Layer 3 of a small transformer language model trained on English Wikipedia (10 layers, counted from 0, width 64).
A neuron's activation on a vector x is SiLU(gate . x) times (in . x), where the dot is the dot product.

Input weights of the MLP neurons that the questions are about. A number n stands for (n - 128) times 0.0072.
n2 gate: 150, 103, 159, 145, 116, 153, 171, 119, 139, 108, 112, 100, 153, 120, 122, 146, 129, 141, 140, 134, 140, 127, 112, 161, 110, 151, 115, 128, 145, 148, 173, 152, 146, 144, 108, 177, 132, 93, 105, 100, 139, 111, 96, 111, 146, 132, 154, 109, 109, 123, 93, 147, 125, 95, 119, 123, 138, 103, 119, 124, 140, 148, 154, 135
n7 gate: 132, 158, 140, 113, 132, 144, 143, 132, 121, 110, 84, 160, 125, 127, 84, 153, 139, 101, 117, 128, 156, 102, 107, 133, 124, 130, 173, 155, 112, 113, 103, 135, 134, 129, 130, 110, 125, 84, 132, 156, 138, 161, 134, 150, 93, 110, 162, 110, 117, 138, 127, 123, 143, 135, 152, 201, 118, 170, 147, 80, 143, 127, 86, 88
n12 gate: 150, 109, 113, 117, 92, 157, 114, 151, 137, 139, 178, 83, 98, 138, 161, 111, 124, 127, 137, 118, 135, 133, 157, 154, 143, 119, 139, 144, 134, 85, 123, 93, 105, 106, 107, 150, 144, 210, 125, 139, 113, 129, 137, 122, 129, 99, 116, 162, 144, 150, 164, 147, 149, 119, 104, 103, 130, 112, 121, 139, 124, 89, 158, 113
n28 gate: 149, 159, 160, 123, 86, 151, 115, 109, 142, 126, 71, 127, 167, 149, 120, 165, 136, 146, 155, 131, 110, 107, 124, 125, 127, 131, 122, 105, 102, 152, 154, 112, 140, 105, 106, 118, 116, 104, 131, 118, 90, 158, 107, 126, 108, 139, 155, 113, 120, 125, 103, 109, 113, 121, 108, 136, 103, 139, 151, 138, 129, 161, 88, 88
n30 gate: 50, 97, 91, 6, 110, 54, 113, 170, 114, 121, 92, 115, 137, 150, 154, 113, 98, 209, 176, 50, 181, 146, 169, 138, 104, 154, 68, 137, 164, 121, 108, 97, 156, 144, 104, 117, 106, 70, 174, 138, 155, 151, 134, 206, 84, 146, 118, 63, 193, 188, 81, 173, 148, 76, 234, 134, 130, 106, 149, 100, 153, 126, 148, 128
n42 gate: 97, 131, 140, 151, 127, 99, 176, 112, 140, 108, 124, 149, 151, 133, 139, 127, 131, 112, 127, 145, 141, 147, 96, 104, 110, 157, 111, 109, 127, 117, 138, 168, 151, 118, 187, 153, 171, 112, 129, 113, 111, 91, 177, 116, 99, 171, 143, 138, 150, 157, 113, 117, 131, 147, 125, 147, 146, 132, 103, 167, 147, 137, 111, 157
n59 gate: 180, 106, 111, 102, 105, 127, 145, 150, 137, 133, 161, 115, 113, 144, 128, 139, 128, 89, 112, 147, 88, 124, 107, 150, 155, 119, 134, 140, 130, 133, 121, 133, 141, 111, 159, 140, 118, 154, 104, 130, 115, 129, 145, 142, 202, 135, 103, 95, 127, 144, 122, 164, 141, 124, 95, 97, 115, 149, 112, 115, 155, 121, 132, 131
n61 gate: 120, 127, 123, 134, 136, 128, 137, 146, 113, 116, 154, 186, 111, 128, 98, 99, 169, 111, 137, 141, 102, 121, 135, 153, 148, 136, 106, 69, 135, 136, 133, 128, 111, 147, 172, 145, 209, 164, 101, 129, 130, 128, 131, 131, 174, 127, 74, 112, 155, 125, 100, 139, 129, 115, 133, 144, 114, 143, 154, 114, 113, 105, 175, 131
n103 gate: 141, 136, 155, 166, 112, 140, 130, 138, 130, 115, 141, 86, 110, 96, 153, 148, 132, 135, 103, 153, 140, 117, 102, 144, 110, 155, 133, 143, 159, 145, 137, 155, 150, 119, 124, 210, 129, 139, 74, 115, 125, 134, 148, 133, 181, 150, 135, 95, 119, 136, 116, 134, 126, 161, 147, 123, 130, 116, 87, 119, 130, 138, 115, 174
n108 gate: 155, 115, 88, 122, 128, 112, 134, 106, 105, 163, 139, 110, 133, 157, 136, 144, 118, 104, 113, 122, 161, 152, 145, 117, 129, 130, 139, 152, 107, 161, 129, 133, 102, 97, 151, 99, 111, 125, 169, 109, 63, 107, 135, 124, 110, 124, 129, 139, 164, 162, 109, 163, 147, 84, 108, 107, 148, 141, 122, 119, 130, 138, 114, 154
n113 gate: 153, 127, 152, 145, 135, 102, 127, 107, 124, 136, 136, 165, 99, 144, 142, 99, 163, 112, 141, 133, 104, 104, 118, 159, 134, 97, 138, 159, 153, 122, 157, 144, 165, 55, 131, 116, 152, 99, 103, 87, 127, 140, 120, 133, 98, 126, 141, 78, 121, 125, 130, 145, 133, 146, 112, 160, 132, 160, 117, 87, 132, 122, 161, 98
n118 gate: 96, 153, 119, 106, 130, 92, 114, 164, 134, 138, 123, 113, 97, 116, 145, 115, 127, 129, 136, 121, 124, 140, 182, 114, 133, 99, 108, 171, 120, 114, 117, 101, 131, 146, 113, 87, 131, 122, 145, 129, 161, 124, 129, 168, 162, 120, 132, 93, 122, 125, 124, 126, 128, 116, 153, 127, 145, 106, 145, 136, 129, 130, 166, 119
n136 gate: 138, 129, 94, 128, 178, 107, 110, 129, 83, 117, 138, 133, 151, 178, 101, 113, 111, 132, 159, 129, 108, 130, 141, 144, 139, 127, 137, 113, 107, 116, 112, 134, 121, 179, 135, 109, 106, 137, 136, 47, 115, 114, 173, 131, 102, 172, 139, 141, 97, 112, 145, 115, 98, 154, 152, 162, 143, 177, 136, 163, 125, 131, 128, 168
n179 gate: 126, 160, 111, 146, 123, 132, 122, 121, 163, 103, 89, 126, 139, 149, 116, 159, 136, 126, 133, 83, 162, 103, 111, 122, 91, 103, 156, 129, 147, 154, 144, 145, 141, 146, 87, 139, 114, 121, 144, 143, 91, 123, 96, 113, 98, 136, 166, 129, 132, 94, 120, 109, 63, 164, 139, 156, 103, 128, 88, 89, 123, 155, 101, 76
n222 gate: 110, 153, 109, 126, 128, 150, 140, 127, 175, 122, 115, 135, 128, 141, 145, 130, 125, 144, 119, 103, 149, 85, 119, 132, 116, 141, 129, 107, 121, 145, 109, 170, 107, 114, 126, 179, 105, 124, 148, 134, 123, 134, 156, 105, 89, 166, 193, 125, 136, 118, 101, 171, 118, 159, 98, 124, 140, 148, 119, 118, 145, 115, 110, 101
n2 in: 153, 139, 146, 115, 136, 122, 125, 123, 144, 97, 69, 129, 129, 140, 149, 183, 122, 98, 123, 131, 169, 131, 135, 141, 113, 121, 155, 130, 134, 142, 127, 98, 120, 123, 94, 116, 121, 94, 137, 120, 139, 110, 108, 116, 107, 164, 143, 119, 132, 104, 124, 113, 106, 137, 112, 198, 127, 91, 117, 107, 154, 142, 142, 117
n7 in: 120, 106, 137, 98, 123, 138, 107, 129, 121, 91, 60, 108, 142, 89, 113, 173, 139, 126, 146, 131, 110, 111, 172, 122, 110, 102, 155, 161, 111, 157, 99, 156, 111, 131, 123, 87, 116, 82, 140, 116, 159, 160, 143, 144, 96, 89, 142, 132, 110, 113, 155, 110, 147, 134, 155, 153, 112, 109, 115, 137, 127, 144, 136, 132
n12 in: 189, 142, 144, 119, 114, 142, 137, 129, 174, 129, 108, 130, 87, 173, 122, 137, 134, 139, 127, 111, 115, 103, 167, 146, 117, 103, 173, 145, 92, 110, 138, 101, 121, 83, 110, 119, 103, 142, 127, 132, 145, 135, 99, 140, 97, 112, 124, 108, 124, 139, 149, 110, 130, 114, 116, 124, 123, 129, 106, 77, 137, 110, 125, 87
n28 in: 117, 133, 152, 135, 97, 129, 113, 111, 101, 120, 68, 126, 152, 119, 99, 176, 173, 107, 143, 119, 124, 121, 141, 131, 98, 92, 157, 148, 87, 164, 144, 113, 154, 126, 103, 127, 119, 88, 149, 112, 105, 114, 121, 112, 118, 150, 163, 108, 108, 126, 106, 126, 82, 129, 121, 158, 105, 126, 143, 117, 140, 146, 135, 99
n30 in: 170, 106, 141, 112, 143, 105, 47, 101, 119, 108, 144, 144, 89, 106, 72, 99, 148, 101, 67, 135, 101, 62, 132, 141, 114, 81, 164, 133, 99, 151, 120, 111, 145, 111, 183, 115, 146, 123, 124, 97, 79, 43, 147, 110, 166, 169, 121, 172, 108, 66, 169, 123, 87, 154, 95, 79, 158, 112, 94, 122, 155, 117, 124, 68
n42 in: 88, 144, 147, 140, 129, 96, 160, 104, 129, 100, 117, 133, 146, 142, 139, 137, 144, 130, 128, 137, 143, 156, 101, 107, 113, 145, 110, 139, 148, 111, 128, 139, 151, 113, 165, 167, 127, 119, 114, 134, 109, 77, 176, 148, 107, 173, 148, 132, 109, 142, 119, 136, 112, 153, 123, 151, 126, 121, 100, 151, 131, 147, 114, 162
n59 in: 183, 107, 129, 154, 114, 117, 141, 158, 147, 165, 133, 168, 150, 85, 162, 95, 122, 133, 140, 162, 84, 148, 106, 134, 123, 142, 116, 116, 153, 95, 114, 116, 98, 145, 140, 113, 124, 142, 119, 143, 116, 121, 157, 153, 137, 63, 106, 114, 107, 148, 101, 135, 127, 153, 126, 107, 127, 104, 112, 125, 122, 134, 147, 158
n61 in: 102, 113, 140, 101, 163, 92, 133, 106, 118, 111, 135, 155, 94, 145, 116, 127, 157, 136, 147, 148, 149, 125, 157, 123, 112, 78, 137, 97, 99, 130, 148, 177, 142, 146, 116, 131, 155, 110, 115, 99, 153, 123, 125, 129, 122, 163, 86, 131, 114, 96, 127, 110, 124, 105, 139, 159, 112, 132, 107, 103, 150, 105, 127, 113
n103 in: 114, 132, 158, 133, 131, 144, 127, 116, 139, 101, 125, 164, 144, 152, 86, 124, 145, 114, 122, 109, 129, 98, 143, 178, 121, 115, 166, 124, 117, 154, 120, 163, 153, 144, 99, 121, 101, 156, 106, 115, 127, 109, 91, 121, 110, 167, 133, 136, 90, 100, 130, 108, 84, 133, 111, 183, 139, 117, 102, 117, 117, 139, 81, 131
n108 in: 171, 124, 90, 128, 135, 125, 134, 97, 118, 144, 121, 128, 149, 152, 124, 142, 111, 81, 120, 111, 146, 149, 123, 108, 127, 133, 127, 144, 119, 110, 117, 138, 93, 84, 174, 115, 113, 116, 161, 110, 91, 119, 128, 115, 109, 126, 116, 122, 142, 159, 86, 153, 128, 95, 110, 117, 137, 146, 111, 123, 114, 132, 114, 149
n113 in: 121, 91, 127, 141, 110, 106, 131, 156, 125, 151, 148, 128, 123, 121, 138, 96, 130, 80, 157, 132, 101, 106, 118, 121, 133, 143, 140, 142, 86, 121, 100, 95, 163, 94, 81, 116, 124, 94, 95, 76, 132, 170, 147, 100, 122, 156, 77, 109, 126, 138, 125, 134, 135, 154, 109, 129, 147, 151, 136, 131, 132, 122, 132, 130
n118 in: 160, 159, 138, 130, 148, 120, 114, 124, 142, 140, 93, 160, 133, 126, 137, 96, 132, 141, 121, 165, 149, 111, 132, 147, 100, 99, 115, 109, 112, 159, 152, 150, 118, 108, 110, 132, 108, 127, 132, 127, 142, 118, 123, 121, 138, 147, 152, 88, 92, 106, 146, 109, 85, 141, 121, 114, 101, 118, 95, 129, 147, 125, 132, 123
n136 in: 128, 142, 157, 104, 117, 115, 151, 161, 167, 162, 126, 139, 122, 174, 82, 156, 144, 136, 136, 128, 177, 127, 131, 133, 143, 80, 132, 128, 134, 167, 100, 169, 153, 142, 127, 88, 116, 99, 149, 164, 148, 128, 95, 143, 143, 99, 127, 149, 118, 127, 149, 165, 158, 77, 129, 144, 119, 145, 141, 104, 106, 148, 129, 87
n179 in: 130, 135, 146, 131, 97, 110, 150, 155, 123, 105, 93, 85, 133, 105, 144, 134, 142, 95, 142, 135, 170, 121, 157, 94, 107, 129, 131, 99, 114, 76, 127, 88, 115, 88, 166, 129, 139, 91, 141, 107, 92, 109, 109, 131, 155, 109, 147, 116, 91, 120, 89, 133, 124, 110, 152, 106, 142, 151, 120, 121, 112, 133, 137, 125
n222 in: 135, 148, 137, 124, 133, 105, 125, 117, 147, 133, 132, 152, 112, 152, 141, 157, 106, 137, 107, 117, 131, 105, 133, 107, 133, 148, 147, 141, 116, 143, 109, 108, 138, 87, 163, 150, 135, 95, 143, 112, 135, 126, 93, 106, 79, 81, 106, 121, 135, 123, 123, 139, 177, 131, 79, 139, 144, 102, 157, 118, 95, 125, 141, 105

Each question shows a token from some text and the vector x that enters the MLP there. A number n stands for (n - 128) times 0.013.

"ase": 141, 148, 129, 127, 173, 148, 118, 129, 109, 126, 106, 150, 125, 144, 118, 147, 126, 100, 104, 120, 157, 41, 119, 147, 85, 118, 114, 134, 144, 132, 79, 139, 97, 105, 129, 141, 134, 93, 132, 146, 123, 74, 97, 126, 143, 125, 152, 134, 122, 119, 140, 162, 98, 137, 140, 149, 113, 138, 82, 141, 147, 131, 143, 132
The neuron with the highest activation: n179

"ions": 114, 151, 136, 110, 169, 125, 119, 125, 123, 115, 148, 121, 148, 124, 108, 115, 139, 119, 142, 112, 148, 81, 129, 136, 168, 103, 138, 140, 133, 140, 109, 101, 111, 124, 113, 125, 144, 119, 112, 147, 140, 91, 157, 97, 135, 142, 116, 127, 116, 105, 147, 128, 71, 169, 163, 187, 107, 127, 101, 126, 156, 135, 142, 119
The neuron with the highest activation: n108

"9": 165, 124, 161, 167, 161, 99, 134, 122, 144, 109, 139, 122, 146, 102, 124, 164, 200, 108, 176, 118, 107, 139, 153, 137, 133, 147, 174, 105, 118, 110, 123, 134, 131, 111, 129, 133, 146, 143, 118, 89, 126, 159, 124, 135, 126, 126, 154, 147, 136, 120, 136, 121, 95, 171, 116, 135, 121, 93, 100, 110, 152, 153, 134, 60
The neuron with the highest activation: n28

"on,": 110, 97, 105, 150, 170, 114, 124, 135, 140, 119, 155, 113, 110, 113, 111, 148, 144, 152, 148, 140, 123, 117, 127, 145, 179, 107, 85, 114, 155, 129, 136, 130, 118, 88, 137, 130, 127, 119, 146, 136, 124, 116, 90, 125, 156, 141, 116, 143, 114, 100, 124, 125, 134, 129, 145, 139, 68, 169, 114, 134, 114, 191, 115, 96
The two highest activations, in order: n61, n12

"ed the": 136, 132, 136, 146, 120, 143, 150, 128, 127, 139, 96, 124, 145, 136, 144, 128, 192, 127, 133, 138, 120, 120, 128, 121, 202, 123, 136, 112, 90, 136, 136, 125, 96, 128, 107, 135, 110, 140, 109, 132, 138, 124, 40, 139, 140, 128, 118, 77, 130, 142, 111, 124, 124, 133, 116, 103, 83, 133, 96, 130, 78, 132, 136, 139
The three highest activations, in order: n30, n28, n42

"ater": 166, 124, 125, 121, 179, 133, 144, 112, 168, 115, 101, 137, 130, 133, 110, 101, 118, 167, 144, 115, 107, 68, 108, 152, 130, 141, 118, 117, 164, 111, 97, 99, 118, 124, 160, 132, 121, 126, 131, 129, 146, 79, 142, 135, 98, 143, 128, 123, 103, 100, 119, 118, 136, 134, 126, 123, 116, 101, 73, 127, 68, 163, 146, 113
The neuron with the highest activation: n222

"id": 77, 129, 150, 125, 137, 89, 158, 85, 151, 136, 137, 131, 108, 135, 144, 161, 140, 148, 124, 138, 149, 151, 114, 121, 93, 145, 120, 129, 142, 175, 107, 91, 92, 141, 120, 109, 109, 114, 149, 112, 105, 138, 140, 126, 116, 114, 133, 115, 116, 143, 140, 127, 75, 141, 157, 135, 102, 159, 86, 103, 117, 108, 108, 159
The most active neuron and its activation: n42, at about 0.17

"r": 127, 122, 118, 147, 92, 127, 120, 149, 138, 98, 97, 113, 149, 146, 103, 154, 181, 123, 98, 146, 147, 130, 123, 143, 77, 143, 100, 147, 113, 110, 111, 153, 113, 132, 91, 130, 120, 143, 166, 113, 127, 117, 162, 152, 112, 122, 126, 166, 128, 100, 159, 114, 91, 127, 135, 157, 107, 64, 144, 108, 90, 144, 92, 132
The neuron with the highest activation: n7

" Br": 118, 110, 109, 171, 133, 83, 140, 128, 109, 134, 146, 94, 136, 158, 132, 150, 133, 107, 136, 135, 160, 140, 106, 117, 94, 129, 114, 136, 50, 143, 125, 147, 113, 119, 161, 148, 142, 118, 159, 128, 114, 71, 137, 154, 170, 119, 124, 144, 125, 98, 138, 122, 84, 164, 80, 142, 111, 92, 124, 158, 114, 120, 123, 159
The most active neuron and its activation: n42, at about 0.79

" a": 145, 124, 111, 143, 167, 144, 139, 135, 136, 130, 110, 147, 164, 134, 125, 126, 169, 97, 97, 134, 131, 159, 133, 152, 154, 108, 128, 119, 103, 110, 148, 125, 130, 138, 126, 145, 96, 167, 95, 123, 140, 147, 85, 131, 149, 130, 137, 102, 127, 133, 86, 100, 131, 107, 78, 108, 65, 143, 101, 123, 88, 131, 129, 114
The three highest activations, in order: n30, n59, n42

"el": 143, 161, 125, 160, 132, 109, 120, 108, 144, 125, 91, 102, 123, 160, 145, 129, 122, 119, 144, 106, 160, 63, 125, 171, 94, 134, 147, 134, 114, 130, 139, 126, 129, 114, 138, 111, 49, 142, 150, 110, 146, 134, 149, 164, 104, 143, 126, 146, 117, 115, 127, 118, 86, 158, 150, 112, 121, 137, 134, 128, 79, 81, 111, 124
The neuron with the highest activation: n179

" were": 79, 141, 115, 89, 126, 112, 121, 125, 96, 143, 142, 143, 123, 142, 128, 151, 161, 136, 150, 110, 75, 141, 137, 116, 198, 125, 85, 119, 118, 152, 99, 112, 121, 123, 118, 136, 109, 137, 132, 109, 144, 122, 84, 138, 160, 124, 108, 113, 149, 125, 117, 131, 92, 149, 154, 123, 79, 180, 120, 160, 93, 122, 128, 101
The most active neuron and its activation: n2, at about 0.18

"ale": 111, 141, 110, 148, 153, 115, 130, 131, 120, 131, 105, 139, 103, 144, 118, 120, 95, 130, 114, 125, 129, 105, 96, 138, 118, 117, 138, 157, 145, 154, 119, 102, 122, 124, 130, 95, 74, 128, 144, 105, 140, 116, 100, 137, 94, 123, 142, 143, 118, 96, 99, 91, 65, 121, 143, 142, 118, 122, 93, 130, 145, 119, 193, 115
The most active neuron and its activation: n118, at about 0.18

" o": 149, 102, 109, 132, 159, 168, 132, 120, 140, 157, 135, 102, 134, 137, 115, 113, 84, 114, 85, 149, 152, 171, 133, 141, 72, 116, 135, 171, 155, 144, 142, 144, 97, 151, 132, 129, 114, 146, 117, 121, 138, 89, 138, 103, 124, 113, 130, 97, 155, 140, 139, 107, 127, 101, 115, 155, 80, 137, 115, 140, 112, 134, 79, 137
The two highest activations, in order: n108, n113

"ivate": 152, 141, 124, 145, 167, 115, 165, 145, 144, 117, 115, 139, 127, 132, 130, 107, 163, 92, 142, 135, 139, 62, 140, 116, 125, 133, 105, 132, 138, 142, 84, 151, 116, 119, 168, 123, 114, 102, 137, 130, 144, 110, 85, 115, 112, 124, 126, 120, 136, 162, 112, 115, 109, 137, 138, 120, 81, 127, 79, 137, 95, 127, 175, 100
The neuron with the highest activation: n179

"ay": 88, 126, 145, 113, 168, 155, 141, 127, 103, 94, 107, 127, 117, 145, 135, 114, 100, 167, 133, 95, 140, 81, 124, 122, 131, 133, 147, 123, 122, 132, 112, 124, 115, 120, 105, 114, 112, 129, 125, 86, 142, 90, 119, 159, 139, 125, 150, 147, 103, 87, 125, 68, 81, 125, 88, 136, 136, 105, 88, 133, 127, 129, 131, 74
The two highest activations, in order: n59, n108

"ious": 132, 131, 115, 131, 165, 116, 139, 134, 101, 127, 148, 118, 137, 161, 160, 116, 131, 118, 145, 136, 128, 67, 149, 135, 156, 122, 151, 122, 111, 155, 112, 135, 95, 138, 130, 134, 89, 100, 142, 108, 140, 127, 129, 154, 127, 149, 123, 114, 147, 188, 149, 147, 92, 153, 192, 102, 93, 121, 71, 135, 117, 121, 147, 129
The neuron with the highest activation: n118

" Ch": 183, 103, 110, 91, 144, 112, 138, 122, 146, 110, 97, 140, 146, 121, 141, 130, 77, 150, 138, 128, 122, 154, 112, 110, 73, 129, 114, 132, 118, 95, 127, 146, 108, 174, 140, 126, 112, 165, 166, 127, 123, 101, 107, 144, 164, 107, 145, 160, 93, 146, 144, 135, 99, 161, 148, 139, 85, 93, 166, 118, 117, 106, 131, 120
The most active neuron and its activation: n113, at about 0.32

"ract": 152, 147, 143, 128, 149, 124, 146, 138, 112, 130, 120, 123, 148, 143, 143, 143, 143, 125, 111, 109, 145, 159, 139, 155, 102, 151, 98, 169, 144, 160, 141, 139, 107, 132, 113, 104, 145, 115, 154, 142, 106, 92, 72, 111, 113, 153, 158, 149, 108, 141, 109, 132, 91, 109, 138, 125, 138, 118, 68, 125, 88, 135, 154, 126
The three highest activations, in order: n2, n108, n179

"g": 43, 122, 165, 123, 140, 102, 111, 90, 110, 134, 124, 109, 142, 106, 160, 160, 124, 134, 126, 119, 139, 136, 148, 121, 98, 161, 115, 137, 98, 152, 204, 117, 133, 133, 120, 156, 125, 143, 122, 148, 140, 125, 132, 158, 135, 104, 133, 111, 104, 87, 138, 133, 91, 152, 177, 135, 119, 93, 137, 132, 118, 123, 68, 105
The most active neuron and its activation: n108, at about 0.23

" his": 168, 128, 132, 147, 139, 118, 154, 137, 166, 142, 113, 116, 131, 171, 134, 109, 175, 108, 134, 133, 122, 92, 134, 137, 207, 114, 145, 139, 75, 100, 128, 140, 125, 124, 114, 134, 127, 146, 102, 92, 151, 140, 74, 133, 156, 132, 114, 130, 142, 123, 116, 116, 135, 138, 112, 122, 99, 122, 65, 142, 82, 121, 146, 110
The most active neuron and its activation: n12, at about 0.43

" s": 130, 140, 119, 121, 179, 128, 130, 117, 118, 139, 160, 106, 157, 150, 132, 121, 142, 152, 118, 138, 143, 187, 120, 150, 100, 94, 138, 120, 87, 133, 122, 126, 115, 137, 163, 113, 149, 147, 111, 113, 108, 118, 122, 158, 144, 96, 130, 116, 111, 114, 124, 108, 146, 188, 88, 120, 92, 111, 127, 117, 83, 114, 82, 132
The most active neuron and its activation: n2, at about 0.082

" European": 97, 150, 109, 162, 170, 135, 136, 131, 162, 135, 119, 136, 130, 128, 138, 124, 177, 80, 87, 146, 112, 120, 136, 130, 149, 116, 126, 160, 105, 149, 136, 144, 122, 114, 117, 112, 156, 128, 153, 113, 132, 116, 106, 90, 117, 139, 147, 161, 151, 136, 109, 103, 89, 124, 174, 105, 85, 90, 97, 154, 142, 124, 164, 133
The neuron with the highest activation: n118

" to": 109, 116, 119, 111, 140, 132, 131, 141, 125, 140, 124, 138, 121, 153, 145, 139, 155, 120, 159, 119, 119, 160, 139, 123, 203, 127, 139, 114, 106, 134, 145, 114, 126, 105, 139, 169, 86, 173, 149, 119, 105, 90, 98, 124, 106, 133, 114, 88, 111, 162, 136, 134, 123, 113, 132, 126, 68, 155, 89, 126, 90, 156, 137, 153
The neuron with the highest activation: n108

" player": 99, 114, 94, 120, 130, 93, 118, 97, 132, 135, 143, 125, 108, 95, 148, 104, 133, 136, 126, 124, 141, 81, 126, 143, 133, 104, 146, 120, 127, 171, 109, 138, 130, 120, 144, 103, 91, 111, 172, 114, 118, 74, 113, 143, 117, 116, 118, 100, 138, 137, 171, 172, 89, 139, 198, 119, 98, 84, 100, 132, 116, 166, 138, 127
The most active neuron and its activation: n30, at about 1.5

" early ": 163, 133, 160, 140, 137, 120, 160, 131, 175, 128, 200, 150, 132, 127, 163, 117, 139, 114, 121, 137, 116, 100, 124, 126, 115, 123, 117, 175, 123, 137, 149, 141, 83, 90, 146, 142, 149, 135, 107, 76, 141, 99, 123, 112, 108, 91, 121, 170, 127, 138, 149, 108, 160, 132, 121, 120, 97, 96, 118, 62, 112, 133, 166, 119
The neuron with the highest activation: n12

" only": 128, 137, 151, 91, 165, 141, 122, 132, 110, 133, 171, 161, 100, 116, 118, 128, 130, 117, 131, 147, 99, 128, 132, 154, 166, 126, 137, 142, 111, 147, 87, 132, 92, 144, 116, 127, 101, 108, 111, 102, 155, 128, 92, 144, 129, 109, 128, 74, 141, 120, 119, 185, 125, 173, 96, 116, 84, 106, 87, 106, 111, 141, 119, 141
The neuron with the highest activation: n59

"In": 139, 139, 142, 119, 163, 144, 135, 118, 155, 162, 148, 125, 135, 168, 149, 153, 163, 131, 150, 145, 97, 172, 136, 128, 107, 139, 112, 137, 118, 75, 109, 136, 112, 95, 129, 150, 119, 135, 176, 120, 119, 72, 140, 142, 110, 129, 133, 139, 124, 129, 134, 83, 141, 95, 110, 150, 76, 138, 99, 107, 74, 123, 145, 119
The neuron with the highest activation: n12

" j": 137, 150, 125, 132, 148, 162, 156, 88, 139, 130, 145, 129, 163, 140, 158, 130, 98, 117, 106, 151, 130, 155, 133, 136, 69, 123, 125, 103, 101, 146, 163, 115, 106, 133, 155, 133, 155, 109, 139, 109, 103, 105, 112, 155, 149, 103, 122, 149, 120, 124, 166, 137, 95, 156, 108, 111, 85, 92, 145, 179, 124, 105, 104, 130
The three highest activations, in order: n113, n42, n7

"ud": 138, 126, 142, 130, 141, 111, 134, 111, 157, 145, 143, 130, 89, 101, 136, 134, 130, 155, 105, 136, 145, 162, 131, 117, 97, 121, 102, 105, 162, 116, 145, 143, 87, 127, 113, 117, 79, 152, 185, 124, 123, 160, 116, 121, 104, 131, 122, 165, 114, 106, 165, 92, 88, 169, 128, 163, 112, 160, 121, 143, 97, 89, 68, 88
The neuron with the highest activation: n113

" read": 95, 161, 123, 87, 175, 153, 122, 107, 115, 124, 154, 102, 120, 107, 133, 119, 97, 114, 126, 99, 158, 118, 137, 117, 119, 129, 97, 149, 174, 156, 150, 103, 89, 145, 143, 112, 129, 131, 133, 101, 142, 127, 133, 153, 117, 130, 113, 142, 140, 162, 148, 143, 106, 127, 111, 102, 99, 87, 101, 116, 75, 109, 105, 175
The most active neuron and its activation: n28, at about 0.2

"s": 107, 141, 125, 121, 161, 125, 124, 116, 93, 132, 168, 89, 167, 141, 144, 135, 111, 150, 175, 102, 133, 143, 110, 152, 94, 124, 167, 136, 100, 159, 129, 104, 121, 158, 111, 122, 94, 148, 138, 120, 115, 100, 142, 155, 170, 112, 136, 118, 85, 70, 174, 154, 116, 145, 118, 129, 106, 163, 106, 125, 117, 143, 94, 100
The neuron with the highest activation: n136

"nd": 182, 161, 154, 89, 152, 151, 117, 121, 130, 116, 108, 137, 153, 121, 146, 124, 95, 128, 109, 118, 160, 129, 137, 149, 114, 141, 93, 101, 120, 136, 116, 111, 84, 136, 138, 139, 53, 135, 133, 121, 157, 132, 98, 122, 111, 128, 118, 183, 101, 113, 119, 121, 88, 115, 109, 143, 109, 112, 139, 83, 132, 146, 121, 138
The three highest activations, in order: n113, n2, n42

"6": 188, 147, 178, 127, 165, 121, 90, 88, 162, 112, 108, 135, 129, 128, 117, 138, 188, 123, 148, 104, 95, 135, 142, 153, 132, 126, 153, 131, 153, 115, 141, 144, 125, 80, 140, 143, 102, 143, 131, 89, 137, 142, 102, 160, 122, 120, 134, 134, 140, 125, 128, 124, 91, 147, 106, 135, 156, 113, 117, 106, 160, 140, 148, 99
The neuron with the highest activation: n28

" to the": 122, 127, 124, 141, 129, 129, 153, 128, 144, 129, 97, 123, 152, 140, 132, 132, 202, 122, 139, 144, 114, 123, 122, 123, 204, 131, 131, 132, 93, 114, 158, 138, 103, 128, 121, 129, 115, 134, 109, 122, 154, 129, 47, 129, 127, 134, 117, 83, 117, 126, 105, 118, 132, 130, 111, 115, 81, 133, 86, 133, 107, 129, 152, 145
The neuron with the highest activation: n30

"ional": 128, 132, 116, 149, 181, 126, 150, 118, 119, 116, 124, 139, 137, 162, 120, 118, 150, 112, 129, 161, 138, 121, 143, 156, 87, 116, 123, 147, 115, 132, 109, 137, 114, 134, 129, 130, 118, 85, 173, 140, 135, 135, 106, 93, 119, 142, 148, 123, 136, 143, 106, 156, 95, 148, 177, 93, 89, 100, 99, 171, 139, 145, 167, 98
The neuron with the highest activation: n2

" pr": 123, 112, 90, 152, 132, 110, 135, 127, 128, 134, 164, 132, 134, 108, 81, 126, 129, 135, 55, 116, 114, 173, 139, 149, 82, 110, 88, 138, 117, 129, 120, 122, 85, 141, 132, 126, 127, 157, 180, 109, 120, 142, 125, 214, 130, 146, 143, 178, 108, 110, 98, 162, 140, 182, 103, 144, 128, 79, 134, 134, 93, 151, 130, 147
The most active neuron and its activation: n113, at about 0.17

"3": 147, 110, 161, 137, 156, 101, 95, 102, 133, 118, 133, 129, 132, 124, 120, 156, 189, 131, 157, 83, 98, 137, 122, 138, 151, 120, 153, 130, 142, 112, 144, 106, 136, 118, 134, 166, 110, 125, 153, 83, 132, 125, 116, 151, 122, 117, 135, 111, 136, 111, 124, 136, 84, 140, 110, 160, 151, 84, 110, 82, 176, 148, 156, 106
The two highest activations, in order: n2, n28

"icial": 100, 136, 138, 160, 192, 93, 145, 143, 133, 110, 93, 124, 142, 132, 118, 114, 155, 123, 114, 150, 124, 150, 159, 132, 147, 118, 138, 164, 152, 151, 123, 119, 89, 140, 128, 98, 141, 114, 170, 135, 152, 113, 124, 104, 105, 145, 142, 96, 132, 147, 123, 113, 114, 135, 134, 114, 110, 108, 81, 164, 103, 154, 159, 154
The two highest activations, in order: n118, n42

"ice": 128, 119, 127, 125, 187, 130, 129, 109, 110, 137, 152, 119, 129, 138, 153, 109, 115, 127, 99, 138, 146, 53, 142, 127, 148, 105, 102, 148, 152, 144, 118, 115, 132, 143, 138, 112, 99, 103, 175, 119, 142, 112, 85, 105, 163, 138, 130, 156, 124, 108, 117, 112, 102, 146, 165, 154, 121, 142, 84, 96, 122, 163, 138, 102
The neuron with the highest activation: n136